Layer 6 of a small transformer language model trained on English Wikipedia (9 layers, counted from 0, width 128).
Take only the direct path to the model's output, skipping the later layers: a vector added to the residual stream pushes a token's score in proportion to its dot product with that token's output vector.

Output vectors of the tokens that the questions are about. A number n stands for (n - 500) times 0.0061.
"ight": 443,470,554,324,440,536,537,448,555,700,418,458,450,659,516,696,674,567,356,308,801,583,388,591,615,491,549,236,499,253,478,423,689,463,495,479,585,476,740,635,680,443,312,494,339,582,420,480,502,406,561,728,628,637,482,410,576,307,614,586,506,617,558,785,415,527,464,519,591,694,555,564,600,491,522,277,585,719,442,347,603,547,605,492,477,480,410,189,398,499,591,601,361,361,502,188,254,431,408,604,359,709,344,408,303,312,379,619,627,454,486,502,471,498,298,594,611,541,760,701,142,628,327,364,407,632,520,457
"rom": 481,478,529,522,628,363,466,416,542,482,564,480,764,494,371,574,514,592,461,570,483,500,671,423,607,438,634,519,606,577,749,449,722,603,500,502,476,508,582,279,563,472,485,741,209,316,385,496,413,444,334,514,519,667,668,414,596,488,404,412,275,395,366,759,557,314,397,534,349,367,399,574,265,611,586,502,425,568,500,587,276,574,537,371,528,417,471,412,686,303,401,463,747,682,424,794,210,514,718,555,491,599,581,482,518,415,558,484,469,459,445,501,624,640,302,459,691,303,401,496,406,437,461,489,625,619,511,462
"om": 518,516,310,280,523,411,650,624,526,312,454,356,672,559,654,612,575,591,387,430,573,455,465,397,562,499,602,349,457,460,609,450,586,488,356,512,360,549,363,469,524,558,668,410,306,319,466,646,517,258,411,722,639,519,614,523,748,434,535,406,471,351,302,654,380,440,653,464,537,434,451,529,396,520,602,354,418,723,575,474,540,693,498,475,509,364,386,547,475,549,781,393,431,537,497,781,553,653,612,388,356,570,492,345,329,517,634,370,453,787,607,475,333,555,663,475,402,643,456,749,389,249,387,672,551,438,388,582
"%": 489,448,447,494,394,569,540,431,586,640,395,407,765,612,417,608,501,603,642,368,271,378,396,321,565,506,486,448,481,533,478,326,355,259,328,559,776,669,541,408,385,480,628,537,414,490,491,581,456,491,368,561,635,522,540,572,500,518,519,358,527,359,569,676,565,248,319,643,658,543,286,596,486,695,413,545,618,506,498,302,395,376,373,336,346,703,632,585,362,540,569,487,378,604,629,757,380,644,484,524,476,446,437,658,321,343,569,736,571,523,443,725,314,642,493,311,523,620,420,699,321,236,512,516,672,677,495,658
"g": 272,528,662,499,457,612,481,604,444,377,558,398,371,425,433,452,469,559,363,470,544,498,645,601,301,438,397,365,635,537,465,578,453,576,547,227,592,592,556,706,517,407,690,397,512,523,429,600,639,684,586,621,600,439,528,449,421,635,354,559,450,517,594,641,515,444,546,385,571,620,584,516,328,568,528,529,450,589,380,411,411,440,565,433,452,666,256,514,826,456,337,343,546,463,546,441,430,335,519,577,473,688,627,692,565,274,252,325,462,461,693,450,524,480,746,642,379,551,170,442,384,409,393,569,550,637,415,747
"ch": 315,509,448,592,660,707,438,621,440,500,400,437,525,577,332,483,687,533,338,507,296,589,443,321,569,364,624,566,433,283,513,667,467,606,692,390,546,374,573,611,591,343,584,405,305,665,568,530,397,552,630,601,483,334,692,348,427,673,546,516,438,210,562,584,470,421,538,426,503,364,464,540,438,531,464,662,721,523,365,598,684,621,554,356,525,472,136,542,549,589,398,545,544,338,584,467,610,466,557,437,488,788,584,511,334,518,532,377,477,651,621,473,620,371,402,326,541,469,385,594,557,404,532,456,515,521,550,440
"v": 374,521,640,413,587,447,455,262,393,581,558,415,511,339,603,380,469,602,388,301,541,566,352,445,522,455,424,373,713,473,535,554,449,521,597,520,647,453,516,552,386,354,528,350,497,476,602,623,445,553,496,534,398,490,502,508,650,526,537,549,362,393,578,594,342,398,500,483,574,437,469,376,569,478,559,634,485,670,399,722,435,539,604,487,569,522,367,344,795,387,574,336,613,685,559,599,572,481,633,543,416,789,459,839,529,621,323,377,598,468,569,448,343,680,420,639,282,380,507,663,509,364,376,384,382,621,476,421
"ore": 431,476,569,683,443,289,247,288,469,456,449,341,708,510,365,899,479,798,371,697,476,288,606,458,405,651,578,546,511,570,702,346,593,600,610,417,527,563,495,486,593,689,399,377,441,488,491,537,594,277,263,639,413,569,578,590,521,564,748,512,367,516,295,460,465,535,551,532,373,644,534,520,581,462,426,362,612,695,315,509,437,481,291,446,510,399,626,319,520,519,812,817,628,459,449,697,427,432,513,314,278,573,478,360,123,444,514,665,400,418,563,564,645,547,498,353,807,504,519,444,201,337,447,403,812,446,550,581
"-": 571,554,390,535,605,512,541,518,474,484,589,559,455,447,444,552,562,620,523,397,548,472,428,491,402,287,435,525,557,622,443,500,352,468,487,615,489,599,695,560,526,529,529,464,351,500,410,427,542,672,561,504,550,661,512,414,362,491,499,575,545,543,317,505,483,340,502,435,493,423,548,264,472,472,392,579,759,504,467,579,430,540,421,671,521,632,421,716,510,392,475,489,370,615,620,440,376,673,451,566,379,542,415,517,556,443,570,362,399,625,575,425,493,518,436,616,399,351,505,621,349,403,577,504,537,404,671,470
"ort": 649,485,348,623,641,247,427,470,730,456,539,559,638,562,520,473,463,748,350,471,570,394,549,593,332,527,251,396,485,439,476,545,689,637,423,489,684,293,472,437,582,596,510,649,327,519,410,346,498,418,430,697,554,559,620,527,538,603,461,418,578,518,541,710,399,440,614,377,415,538,585,336,716,370,489,384,434,874,559,394,425,404,466,443,500,781,612,480,418,333,535,310,316,531,413,562,457,491,485,629,446,491,512,311,313,452,269,825,571,376,694,384,582,366,328,456,628,652,535,441,327,569,434,366,588,589,619,667
"og": 391,495,689,252,493,698,489,579,458,292,607,488,681,553,346,487,397,605,321,413,495,602,541,397,330,587,491,405,431,431,600,468,510,466,600,650,441,611,461,435,471,628,691,798,410,293,548,323,680,375,586,681,447,439,427,374,516,602,703,481,546,586,516,446,366,693,614,611,619,298,537,583,416,545,557,397,423,663,521,446,604,643,564,396,493,620,551,426,490,537,650,380,673,294,429,440,480,527,654,466,562,784,366,342,363,487,568,524,449,342,554,333,307,526,616,603,251,605,479,654,101,349,502,527,545,411,472,514
"ric": 765,462,633,619,538,751,471,578,487,449,560,658,865,391,624,731,351,538,222,461,653,530,554,491,373,733,642,515,542,631,649,298,484,469,419,370,681,304,653,342,503,428,566,516,485,517,438,642,414,363,498,366,401,586,431,514,566,429,290,418,474,375,480,664,548,317,558,399,709,650,375,452,433,467,304,695,390,672,631,465,552,408,644,619,705,570,366,226,942,477,573,649,354,527,395,609,554,171,597,318,578,477,517,434,474,548,444,409,230,410,471,567,599,471,368,594,580,426,368,302,242,645,390,437,393,291,654,509
"20": 424,465,410,474,403,393,458,415,365,616,326,445,695,387,357,586,493,503,517,590,354,540,687,439,244,350,491,543,298,413,419,321,437,591,379,485,524,390,464,476,384,534,509,528,354,618,457,795,561,390,534,476,289,583,568,530,469,658,425,464,556,583,484,455,544,569,519,460,621,438,480,532,453,575,367,704,434,580,731,459,514,393,574,556,691,602,444,544,338,614,589,485,440,562,533,532,462,581,536,646,405,577,512,600,507,311,497,680,611,591,514,376,440,492,609,519,563,687,395,492,285,529,531,568,676,516,583,456
"ce": 427,482,633,605,695,656,500,490,567,498,404,317,520,420,217,595,238,810,338,297,647,448,503,377,396,352,477,316,520,479,373,491,412,426,706,217,637,624,594,735,562,541,660,453,532,574,320,598,535,542,537,526,309,541,795,838,587,560,387,457,503,239,432,838,507,425,598,747,300,275,484,660,542,305,572,589,639,371,327,596,589,448,746,502,634,756,411,471,537,645,554,359,316,199,544,511,484,615,254,501,259,701,553,608,447,692,519,484,386,563,373,578,439,660,506,368,572,256,527,522,376,267,504,498,503,518,354,649
" are": 554,508,706,398,308,613,595,499,451,580,533,577,584,459,300,520,587,552,650,314,381,549,584,381,523,355,372,457,485,588,443,358,471,433,366,461,626,597,406,625,701,369,433,429,333,460,434,556,448,552,438,609,486,280,570,360,617,540,665,235,572,485,346,480,534,417,387,460,456,562,360,718,398,466,495,581,481,542,356,488,566,438,534,423,491,607,606,591,575,721,648,509,474,640,593,505,549,586,611,368,698,438,559,342,405,575,333,540,495,414,405,688,468,536,472,609,675,488,439,585,439,467,440,505,485,586,492,538
"ec": 412,501,428,628,499,550,530,580,494,546,530,602,503,459,284,405,424,420,307,438,743,582,662,520,422,386,402,592,300,463,716,672,616,451,471,478,598,685,373,403,516,395,703,561,549,554,402,683,605,506,440,637,460,634,603,493,404,292,513,540,438,381,406,776,334,408,540,664,521,378,423,478,679,381,240,484,468,608,679,603,536,282,703,442,552,637,513,435,522,588,615,339,514,667,383,422,433,513,557,495,555,672,400,255,403,448,563,616,229,581,635,403,550,432,515,518,554,614,365,583,468,349,576,547,264,405,330,569
"em": 376,514,585,513,448,644,760,528,499,559,468,491,512,430,471,314,442,640,527,674,597,506,395,359,565,553,418,495,529,580,800,616,310,561,770,492,601,520,520,386,558,481,482,464,394,293,702,631,457,266,551,607,585,646,727,463,749,598,497,697,368,300,339,736,321,403,481,580,620,400,571,375,548,375,284,521,421,454,521,698,688,306,417,420,612,393,546,304,450,399,524,464,428,513,565,550,316,553,566,607,455,638,447,501,423,417,606,561,467,498,527,729,497,514,487,316,314,402,458,569,514,263,382,434,329,522,392,587
"00": 442,471,529,547,463,433,404,237,636,569,428,450,616,631,555,498,630,749,701,514,450,374,497,501,499,428,560,511,367,383,496,238,459,407,499,384,404,253,478,513,395,591,401,388,468,521,514,519,379,427,769,490,317,651,667,496,572,388,509,280,507,598,549,520,713,381,560,308,625,672,450,589,666,632,424,610,473,660,581,304,327,425,496,400,569,650,519,493,406,616,739,316,294,448,409,448,509,558,316,694,508,669,491,509,400,343,491,542,583,518,578,572,516,831,525,574,416,644,518,434,101,553,644,619,599,495,570,359
"so": 591,458,337,497,597,571,381,550,668,730,517,647,593,536,267,516,644,526,477,531,604,616,609,337,677,604,460,501,98,650,426,457,645,277,711,390,425,629,618,594,331,582,547,570,452,405,374,739,477,429,433,509,381,477,582,410,417,223,538,477,538,356,339,606,376,537,636,376,437,398,308,602,552,338,615,435,912,688,522,550,583,318,322,271,659,386,271,498,777,660,467,500,424,535,381,401,519,701,472,258,446,588,452,644,292,611,310,399,312,616,491,841,457,638,537,687,580,383,618,518,319,394,417,675,387,591,589,372
"ig": 265,508,537,587,614,422,593,477,557,523,570,597,575,745,640,632,397,505,244,530,498,889,672,595,498,344,483,494,454,462,684,558,519,445,563,405,605,450,360,468,526,397,355,546,358,522,481,635,559,328,737,607,547,241,329,439,476,624,604,499,527,617,510,509,283,356,535,471,614,663,556,330,672,622,552,453,546,528,395,381,448,409,475,556,657,647,463,446,431,384,560,457,547,411,425,427,512,418,499,602,398,652,450,356,314,329,422,497,530,345,493,380,452,403,672,488,624,546,392,613,256,484,347,620,305,649,663,647
"5": 338,496,555,458,326,469,400,348,546,549,501,354,692,441,436,455,557,536,586,563,476,489,675,501,551,358,559,582,459,541,464,334,407,578,587,486,635,450,472,343,300,590,513,420,546,518,407,529,487,311,525,561,418,587,525,467,580,442,297,507,621,597,451,486,530,457,557,358,453,509,454,481,558,364,498,407,642,514,639,399,410,536,445,503,537,571,581,639,472,501,515,381,397,465,480,512,534,487,425,614,529,531,460,558,495,517,532,571,651,752,609,516,581,456,510,597,471,444,373,481,398,527,638,530,589,532,596,490
"ed": 394,528,577,530,402,457,711,659,403,555,493,539,489,493,538,462,272,642,435,423,503,564,420,525,405,453,453,512,298,568,554,420,406,725,570,693,761,567,645,355,603,464,406,449,344,414,472,431,417,494,493,597,555,527,450,505,442,572,460,832,629,416,383,737,555,713,287,410,679,495,443,373,294,428,622,333,652,589,618,438,359,742,592,477,498,387,481,391,264,474,408,507,541,529,636,559,414,365,420,469,272,514,507,534,475,590,613,472,577,252,517,565,565,529,654,427,638,550,480,477,409,594,485,629,488,537,268,450
"ition": 429,436,589,553,432,561,474,183,344,547,394,833,734,288,615,469,368,488,496,309,521,726,400,296,458,761,476,471,352,594,657,233,329,428,575,444,712,334,268,557,710,457,722,822,422,342,220,401,499,401,743,692,322,487,693,337,233,848,472,630,525,542,595,812,631,486,785,640,526,457,542,338,327,367,323,483,615,403,439,498,524,483,621,384,530,565,277,315,465,570,486,547,603,566,468,398,587,493,778,620,538,407,598,616,199,501,304,592,444,329,838,669,476,181,317,558,265,649,840,976,309,618,377,699,196,500,247,553

Each question shows what one neuron of this layer's MLP adds at an activation of 1. A number n stands for (n - 500) times 0.0025.

n444: 427,439,422,541,560,470,441,587,470,494,556,632,386,471,470,482,482,434,549,562,472,368,403,547,550,497,461,612,501,418,538,516,475,481,403,481,502,527,603,447,597,553,460,531,647,487,560,652,482,398,347,519,453,443,385,521,521,583,383,597,626,515,501,537,585,457,528,519,567,444,472,488,548,496,474,448,407,494,551,473,377,486,465,457,540,570,574,499,430,398,499,524,507,551,552,499,407,530,507,484,617,381,522,626,620,512,498,520,538,499,518,537,494,482,556,481,636,434,558,425,401,478,438,538,507,533,454,423
Which three tokens does it push up most, strongest first? "ed", "%", "20"

n383: 484,434,562,379,425,419,548,453,415,573,606,382,606,543,448,393,537,406,595,510,466,511,544,616,485,609,546,380,593,589,502,424,463,634,404,512,511,509,493,457,438,443,509,532,525,471,459,475,486,538,528,433,506,440,514,583,480,474,425,427,550,593,460,483,562,529,452,419,570,510,429,575,556,530,487,497,465,416,462,589,549,343,557,532,521,497,509,525,559,523,357,521,539,535,579,524,556,427,496,579,465,521,463,476,486,584,513,554,453,538,493,427,607,514,411,439,499,543,464,454,504,460,542,564,472,613,544,463
Pushed down most: "om"

n120: 519,460,558,539,541,463,485,389,501,510,605,421,481,462,598,559,384,502,435,412,587,524,563,433,505,465,594,533,512,581,533,550,488,482,499,515,370,425,495,460,541,384,716,528,505,612,398,434,480,531,450,536,410,594,494,549,516,582,500,474,500,527,473,662,545,423,463,485,480,519,529,496,420,695,529,617,517,416,528,583,454,461,468,391,504,574,554,598,366,616,426,454,543,514,405,435,495,523,352,459,411,582,569,602,438,407,333,367,451,444,519,507,588,549,488,474,453,441,627,667,441,466,406,485,502,491,549,535
Which two tokens does it push up most, strongest first? "ition", "ce"

n371: 486,565,434,505,548,436,527,548,502,530,434,448,504,537,446,487,485,469,489,576,484,521,480,507,449,538,433,465,488,397,536,525,593,410,566,510,512,518,378,549,514,481,670,448,433,457,444,412,652,538,490,439,489,561,570,497,576,442,625,395,443,497,465,489,584,542,497,446,488,525,529,452,505,509,451,597,573,580,575,474,600,366,475,582,412,563,547,417,536,567,526,491,510,463,559,427,553,500,571,481,443,502,348,485,542,425,467,588,500,452,526,474,455,490,407,429,444,478,614,506,452,634,486,448,584,446,488,506
Which of these tokens does it push up most? "ort"

n16: 572,410,553,585,438,573,588,421,502,485,478,520,503,425,554,570,451,455,594,493,458,456,513,606,528,532,355,560,457,454,557,519,545,520,507,484,601,488,439,624,443,477,425,524,474,377,491,460,425,426,526,474,570,480,500,556,655,303,515,442,470,388,586,439,531,472,510,575,503,463,524,622,558,440,373,436,457,494,601,452,557,545,621,545,559,528,425,459,533,469,458,422,519,549,573,471,550,409,471,560,549,491,554,491,503,515,455,537,445,527,403,446,499,526,471,667,462,509,429,560,463,501,430,586,559,427,499,478
Which of these tokens does it push up most? "ric"

n289: 406,537,439,548,470,509,579,584,497,596,422,624,513,488,642,488,476,560,556,372,533,407,554,531,638,411,391,483,488,409,400,450,480,580,431,608,428,466,431,556,537,444,515,420,488,504,527,416,440,504,430,461,514,481,421,405,535,513,639,411,469,471,535,538,388,435,530,459,477,453,430,519,500,620,564,473,445,344,476,516,574,571,574,522,620,583,612,565,503,651,509,468,436,512,496,461,500,597,499,398,538,554,524,396,441,540,472,426,574,608,602,471,512,522,566,555,463,434,500,543,437,510,476,464,441,457,477,485
Pushed down most: "ore"

n222: 476,292,387,606,565,399,616,551,698,546,473,546,369,613,530,438,537,488,481,581,445,525,400,448,488,505,335,379,563,529,528,561,570,480,583,522,477,399,487,677,449,493,492,611,558,498,497,506,413,523,465,497,500,391,596,511,450,405,560,519,510,447,513,470,597,429,520,620,484,534,522,533,561,567,485,564,468,581,528,571,515,579,483,464,453,554,305,610,515,371,521,477,492,566,511,540,453,564,470,542,543,561,484,469,548,388,481,536,416,462,455,506,488,519,549,479,522,499,518,446,422,602,361,406,454,398,545,513
Pushed down most: "5"

n386: 487,539,473,508,537,515,465,429,509,384,471,560,497,554,514,560,478,500,480,522,580,447,555,478,476,385,635,559,509,516,458,528,381,430,440,537,501,419,589,469,511,465,543,429,480,428,448,540,342,484,453,484,457,527,567,576,554,625,575,546,542,491,465,498,452,471,421,448,441,426,417,451,548,596,575,464,462,590,511,386,442,579,510,582,379,549,466,394,462,438,492,558,514,526,448,524,673,583,529,516,469,465,539,553,361,630,499,521,487,473,471,584,559,492,538,698,447,445,521,417,442,517,569,410,630,520,522,472
Pushed down most: "ec"

n143: 424,591,508,515,489,414,389,485,448,641,439,432,550,525,462,534,573,450,361,449,389,514,467,453,505,559,595,490,555,497,400,458,589,524,648,312,413,511,534,437,364,491,564,503,503,544,578,638,516,468,426,495,516,515,463,502,570,512,472,554,593,467,458,522,495,519,469,372,565,451,387,575,482,475,438,450,531,542,441,483,507,481,478,482,491,490,492,488,488,510,404,472,474,537,491,433,530,542,543,644,516,581,517,593,493,522,489,519,554,469,513,584,462,487,480,547,548,478,499,501,512,427,538,513,541,564,420,542
Which of these tokens does it push up most? "so"

n205: 529,604,527,492,586,652,486,496,533,462,447,525,440,476,445,459,521,373,511,559,497,582,555,466,481,500,448,498,500,505,359,569,566,459,508,533,502,568,449,563,588,476,560,428,516,480,493,483,529,495,419,526,568,511,439,609,387,609,543,578,485,490,515,449,577,509,521,425,535,562,465,571,522,481,550,566,536,459,435,507,489,535,533,558,437,434,540,360,465,471,455,432,502,524,523,454,496,583,503,461,481,545,559,473,522,454,480,499,539,521,559,561,538,462,614,547,395,494,431,472,529,411,391,395,469,423,434,516
Which two tokens does it push up most, strongest first? "g", "ch"

n261: 507,360,437,494,628,542,475,634,400,545,495,489,524,396,479,330,467,449,620,522,420,471,521,581,498,523,537,524,550,480,591,424,379,456,495,563,506,438,614,711,506,390,555,436,455,547,472,499,552,574,487,517,541,468,511,598,462,554,381,471,490,534,591,437,542,540,494,666,474,615,609,497,498,483,480,380,510,332,451,581,465,365,482,521,506,496,482,450,479,641,451,483,548,593,452,476,428,502,531,503,571,439,367,530,594,390,460,482,456,500,528,460,421,520,418,409,591,541,415,508,547,552,570,430,521,545,574,610
Pushed down most: "om"

n110: 532,512,534,553,461,515,577,548,511,569,396,508,526,516,515,474,421,571,515,511,463,464,537,537,450,525,414,530,517,457,468,563,494,603,507,569,515,655,596,371,546,595,501,440,490,502,505,372,329,529,512,510,456,416,438,620,417,434,522,438,601,497,494,420,405,597,500,381,434,461,527,321,443,571,529,540,516,486,549,464,529,611,573,528,566,522,540,423,495,512,409,542,593,418,513,483,459,543,555,446,420,491,523,512,647,460,508,423,608,474,518,349,579,488,494,479,514,516,477,454,503,529,454,356,610,527,537,476
Pushed down most: "ition"

n392: 505,414,517,452,456,452,549,526,500,496,513,537,541,492,515,476,522,514,736,456,408,549,486,604,452,407,559,618,515,556,469,289,370,356,464,566,630,512,458,429,623,445,544,637,480,532,441,503,593,527,381,554,495,509,377,534,409,501,472,444,444,485,521,430,530,411,608,493,382,521,486,547,492,472,411,506,571,616,455,496,433,346,492,359,652,449,648,446,488,362,515,345,533,508,506,485,472,600,520,563,413,442,496,522,582,415,526,552,491,552,415,539,466,430,535,600,537,570,551,539,542,568,473,523,446,520,544,630
Which two tokens does it push up most, strongest first? "%", "ition"

n163: 440,458,514,546,558,481,511,453,450,656,331,560,532,461,603,420,256,558,413,479,623,589,549,501,455,446,587,544,438,650,424,524,479,585,498,518,502,538,448,484,589,404,556,512,471,508,370,457,630,509,485,575,534,612,563,428,438,505,600,551,465,484,284,575,448,484,500,448,559,476,452,479,377,476,427,490,570,552,526,434,440,400,621,561,593,497,427,416,561,401,365,495,550,542,555,548,489,517,489,483,449,566,495,519,556,549,440,560,458,426,441,475,496,487,552,568,491,536,505,565,589,521,436,503,528,502,580,443
Pushed down most: "00"

n172: 541,370,533,505,493,473,434,373,386,464,561,499,533,473,632,345,514,430,546,581,497,538,476,508,476,575,477,505,556,431,407,601,430,543,478,539,467,509,529,529,577,545,513,418,480,491,567,448,493,462,450,497,510,524,440,543,419,528,488,544,524,481,437,452,479,536,570,473,491,454,518,530,466,543,518,536,486,445,393,475,623,491,616,461,453,521,465,356,596,545,460,582,587,497,544,631,507,472,525,526,482,558,443,428,582,556,455,585,466,508,519,362,561,462,501,485,468,503,554,580,630,452,507,430,556,549,532,402
Which of these tokens does it push up most? "v"

n178: 466,565,579,610,461,438,467,519,531,397,485,403,379,524,490,451,515,368,531,466,482,536,440,489,525,523,541,465,401,613,559,513,507,454,470,582,373,475,589,436,530,407,547,439,380,441,490,543,545,546,436,666,494,348,419,538,623,469,530,604,451,431,568,520,570,548,580,468,505,455,543,529,550,478,455,441,446,548,502,529,554,467,532,551,523,509,392,447,488,589,457,570,580,470,514,507,488,388,331,507,596,465,538,591,542,541,470,469,498,457,398,489,539,595,677,479,565,475,569,506,633,493,386,541,502,466,411,500
Which of these tokens does it push up most? "ed"

n278: 453,481,476,494,611,568,519,481,498,691,340,477,409,502,428,568,558,426,516,573,419,555,461,518,558,431,381,407,482,649,417,435,454,250,544,515,414,596,512,434,497,518,496,580,540,532,483,527,554,617,495,507,454,368,529,477,507,464,510,638,611,455,488,604,467,595,569,387,457,532,496,426,547,468,497,560,494,527,463,546,464,396,454,496,469,583,450,467,473,454,501,523,586,602,459,406,461,549,405,531,454,485,363,513,473,471,470,561,479,480,519,585,493,542,608,625,453,502,454,418,591,487,407,545,583,512,564,646
Which of these tokens does it push up most? "so"

n52: 470,497,605,524,416,392,573,495,395,479,521,554,477,389,611,548,522,508,528,609,544,470,543,558,477,453,465,484,471,451,505,583,419,467,430,573,531,426,484,525,453,505,527,438,539,588,400,489,600,462,512,559,681,579,390,429,503,507,531,447,488,475,506,490,523,637,581,492,595,418,547,504,420,519,529,432,555,503,452,458,517,577,499,526,496,379,506,429,497,517,421,463,460,468,498,472,472,435,462,481,437,526,443,410,507,457,447,519,469,396,484,598,506,506,609,490,630,496,494,532,584,554,442,580,545,531,484,430
Pushed down most: "ce"

n426: 475,480,532,475,497,525,438,503,639,532,446,482,479,428,561,559,525,435,568,531,546,500,538,350,580,498,537,424,490,525,491,414,448,511,437,682,442,437,534,422,474,427,434,521,548,449,510,555,549,561,518,503,628,526,591,457,601,477,534,525,479,572,453,541,518,594,497,496,497,513,605,441,504,465,534,498,530,412,517,534,381,479,540,451,437,505,574,607,503,536,534,416,392,494,478,523,420,489,452,433,508,513,566,384,548,522,600,515,579,470,568,554,423,566,481,474,540,556,447,367,470,496,594,465,428,463,370,429
Which of these tokens does it push up most? "00"

n309: 498,394,529,473,459,480,507,451,450,459,578,450,435,416,621,425,524,477,467,465,619,420,564,481,404,476,487,503,556,584,449,456,398,541,467,493,456,517,510,494,623,556,523,401,559,461,537,558,562,459,476,443,461,528,411,485,501,598,623,499,514,455,471,523,454,593,496,536,517,526,448,438,477,583,592,494,521,473,504,499,534,455,489,478,485,570,525,549,603,577,418,390,524,511,518,536,451,321,445,474,443,558,535,547,582,461,503,524,368,482,562,499,552,499,503,436,562,473,624,512,629,475,493,432,407,543,482,510
Pushed down most: "00"

n48: 397,428,574,468,515,423,517,464,557,492,517,606,617,404,559,430,602,350,363,474,563,458,477,441,502,523,612,530,388,543,476,613,534,443,441,477,519,486,392,462,481,500,597,459,584,467,522,398,588,459,468,473,491,438,418,561,418,530,621,538,509,491,579,544,466,572,516,535,466,483,495,521,511,503,530,466,423,544,532,602,506,544,403,516,587,542,638,528,461,482,551,528,513,550,421,570,423,499,558,454,495,520,485,457,576,446,628,482,548,388,416,608,370,431,592,451,642,544,415,549,470,537,436,499,522,332,482,464
Which of these tokens does it push up most? "og"

n411: 310,390,452,446,540,320,597,444,522,456,460,531,483,662,517,564,541,520,392,427,438,492,476,398,588,445,430,347,377,537,531,500,537,382,540,616,600,405,435,538,465,441,641,625,460,480,514,577,503,461,684,526,516,509,513,432,605,525,467,436,553,582,482,477,503,559,522,449,511,494,447,640,435,540,409,490,553,530,551,464,568,557,572,629,463,425,435,505,547,493,506,454,555,493,512,413,590,471,488,512,485,541,524,410,464,465,574,483,545,488,497,510,546,488,568,520,469,450,359,553,400,603,506,650,389,507,584,465
Which of these tokens does it push up most? "ig"

n447: 490,197,615,598,527,593,611,418,337,527,516,587,465,434,610,577,584,570,484,562,470,491,541,391,439,517,497,596,450,540,437,450,525,615,503,314,653,529,555,485,493,466,397,535,609,531,436,618,477,430,571,439,431,557,480,499,619,403,409,490,432,595,514,538,666,529,422,421,545,535,460,573,421,471,508,436,517,499,548,596,472,406,427,456,485,286,479,555,452,450,441,524,477,459,445,460,598,414,575,554,527,588,497,546,537,504,400,510,466,565,550,510,528,454,444,504,495,523,545,465,519,550,450,574,532,446,544,513
Pushed down most: "og"

n504: 483,445,508,496,550,526,455,520,484,464,541,475,480,678,516,669,529,495,458,490,457,527,506,411,565,499,561,534,447,459,515,362,457,462,425,567,480,529,633,471,504,429,686,651,523,518,479,474,596,549,433,470,462,429,360,529,472,461,622,471,395,585,483,363,466,427,508,535,523,479,447,559,473,425,458,486,437,505,571,560,575,597,451,448,503,477,506,518,510,422,552,582,603,463,576,451,548,501,522,417,469,423,402,520,538,603,547,520,501,370,644,535,354,547,591,573,519,486,436,435,579,493,427,460,457,511,536,494
Which of these tokens does it push up most? "og"

n43: 566,392,593,550,515,437,469,398,367,421,404,621,501,572,501,531,365,612,483,302,388,582,462,623,350,559,493,416,474,540,498,521,341,519,445,521,423,606,484,462,492,487,528,518,586,384,544,600,450,420,474,443,523,411,535,538,413,511,521,577,552,612,443,447,400,541,525,511,498,464,498,558,529,472,451,486,537,480,485,469,554,613,609,429,505,380,539,479,471,477,430,454,507,645,601,468,665,521,420,526,466,492,495,436,545,515,552,496,470,655,423,542,573,605,552,571,475,535,499,537,479,581,510,495,517,562,439,398
Which three tokens does it push up most, strongest first? "ed", "ition", "og"

n293: 411,487,504,542,510,410,564,532,487,504,471,477,398,577,466,577,530,513,498,487,577,464,608,469,617,493,517,500,495,398,463,493,521,513,539,619,441,511,482,552,466,474,450,474,405,565,449,412,553,503,542,450,544,497,569,596,469,336,565,407,362,514,560,452,520,502,527,549,472,420,529,380,525,398,545,490,398,582,490,533,418,525,504,480,559,420,558,638,614,549,524,413,436,461,402,568,559,504,442,491,397,421,461,569,514,603,470,507,463,495,580,572,508,506,565,539,582,505,550,532,430,437,486,602,459,523,467,494
Which two tokens does it push up most, strongest first? "so", "om"

n265: 466,465,559,504,518,478,418,465,411,386,414,412,438,450,439,539,475,411,506,531,523,489,453,429,551,509,491,634,483,407,521,502,513,456,466,469,591,482,532,484,541,537,623,485,460,599,554,586,470,452,509,486,542,449,416,511,476,460,496,427,558,541,454,505,548,568,624,425,586,330,456,533,548,460,514,546,515,505,439,467,407,529,511,526,483,522,491,568,420,534,398,521,550,609,598,541,568,252,416,589,585,573,475,601,435,490,503,552,657,467,491,497,459,460,464,600,517,530,497,499,566,416,521,451,553,476,499,634
Pushed down most: "so"

n40: 530,512,405,415,449,479,527,519,551,591,593,359,337,431,557,488,601,495,496,496,485,489,466,450,557,495,507,410,550,529,449,412,454,528,504,494,439,478,529,519,403,505,539,555,512,533,572,491,526,509,536,568,376,547,517,463,525,555,464,506,546,591,408,475,399,560,526,491,478,436,575,579,490,591,478,466,540,443,518,576,459,503,500,456,551,533,516,550,524,441,525,535,524,490,555,549,545,566,539,425,591,513,524,427,547,468,523,470,557,465,525,494,561,557,563,460,389,415,554,529,346,472,458,462,448,534,503,534
Pushed down most: "ric"

n114: 494,534,503,494,579,549,513,557,536,595,496,495,386,584,537,424,481,489,420,468,499,501,511,499,523,486,487,545,481,464,512,538,496,483,452,604,563,507,590,483,456,467,566,472,491,452,556,373,562,554,457,593,551,656,506,542,580,420,574,471,451,590,421,486,478,586,559,550,437,440,497,457,416,409,459,370,461,474,575,546,515,475,446,579,586,480,460,478,519,538,511,394,464,487,464,502,514,505,469,439,517,429,429,354,430,344,543,525,552,590,497,474,622,389,620,528,481,543,576,575,471,510,579,376,458,478,381,409
Which of these tokens does it push up most? "ec"

n279: 593,534,499,664,488,549,508,426,444,462,475,480,570,576,455,552,457,448,660,505,428,445,527,559,592,468,557,525,509,493,463,462,528,519,568,508,477,485,669,506,527,473,526,655,520,473,502,530,549,611,436,677,491,393,440,496,589,388,645,418,505,414,535,544,460,425,496,496,575,409,521,580,554,429,415,552,533,492,402,489,454,411,432,516,529,520,503,413,398,465,578,567,493,618,466,469,486,461,364,547,469,471,566,479,527,481,567,456,448,455,329,509,462,489,562,505,470,502,510,523,336,342,492,546,530,485,498,613
Which of these tokens does it push up most? "%"

n186: 379,543,440,583,559,457,426,360,529,504,522,620,509,580,375,422,518,507,495,476,516,490,477,515,566,476,510,564,467,468,640,519,428,591,538,452,431,427,418,532,558,421,559,471,543,510,476,425,495,454,428,448,473,476,395,405,490,561,734,534,422,621,544,472,545,487,488,421,490,497,454,552,534,461,508,489,530,567,522,602,598,458,334,559,537,479,645,501,446,468,505,462,555,496,508,429,402,477,446,504,460,439,442,448,593,476,513,486,476,458,473,532,563,498,638,548,673,405,529,493,458,588,477,479,455,557,539,620
Pushed down most: "om"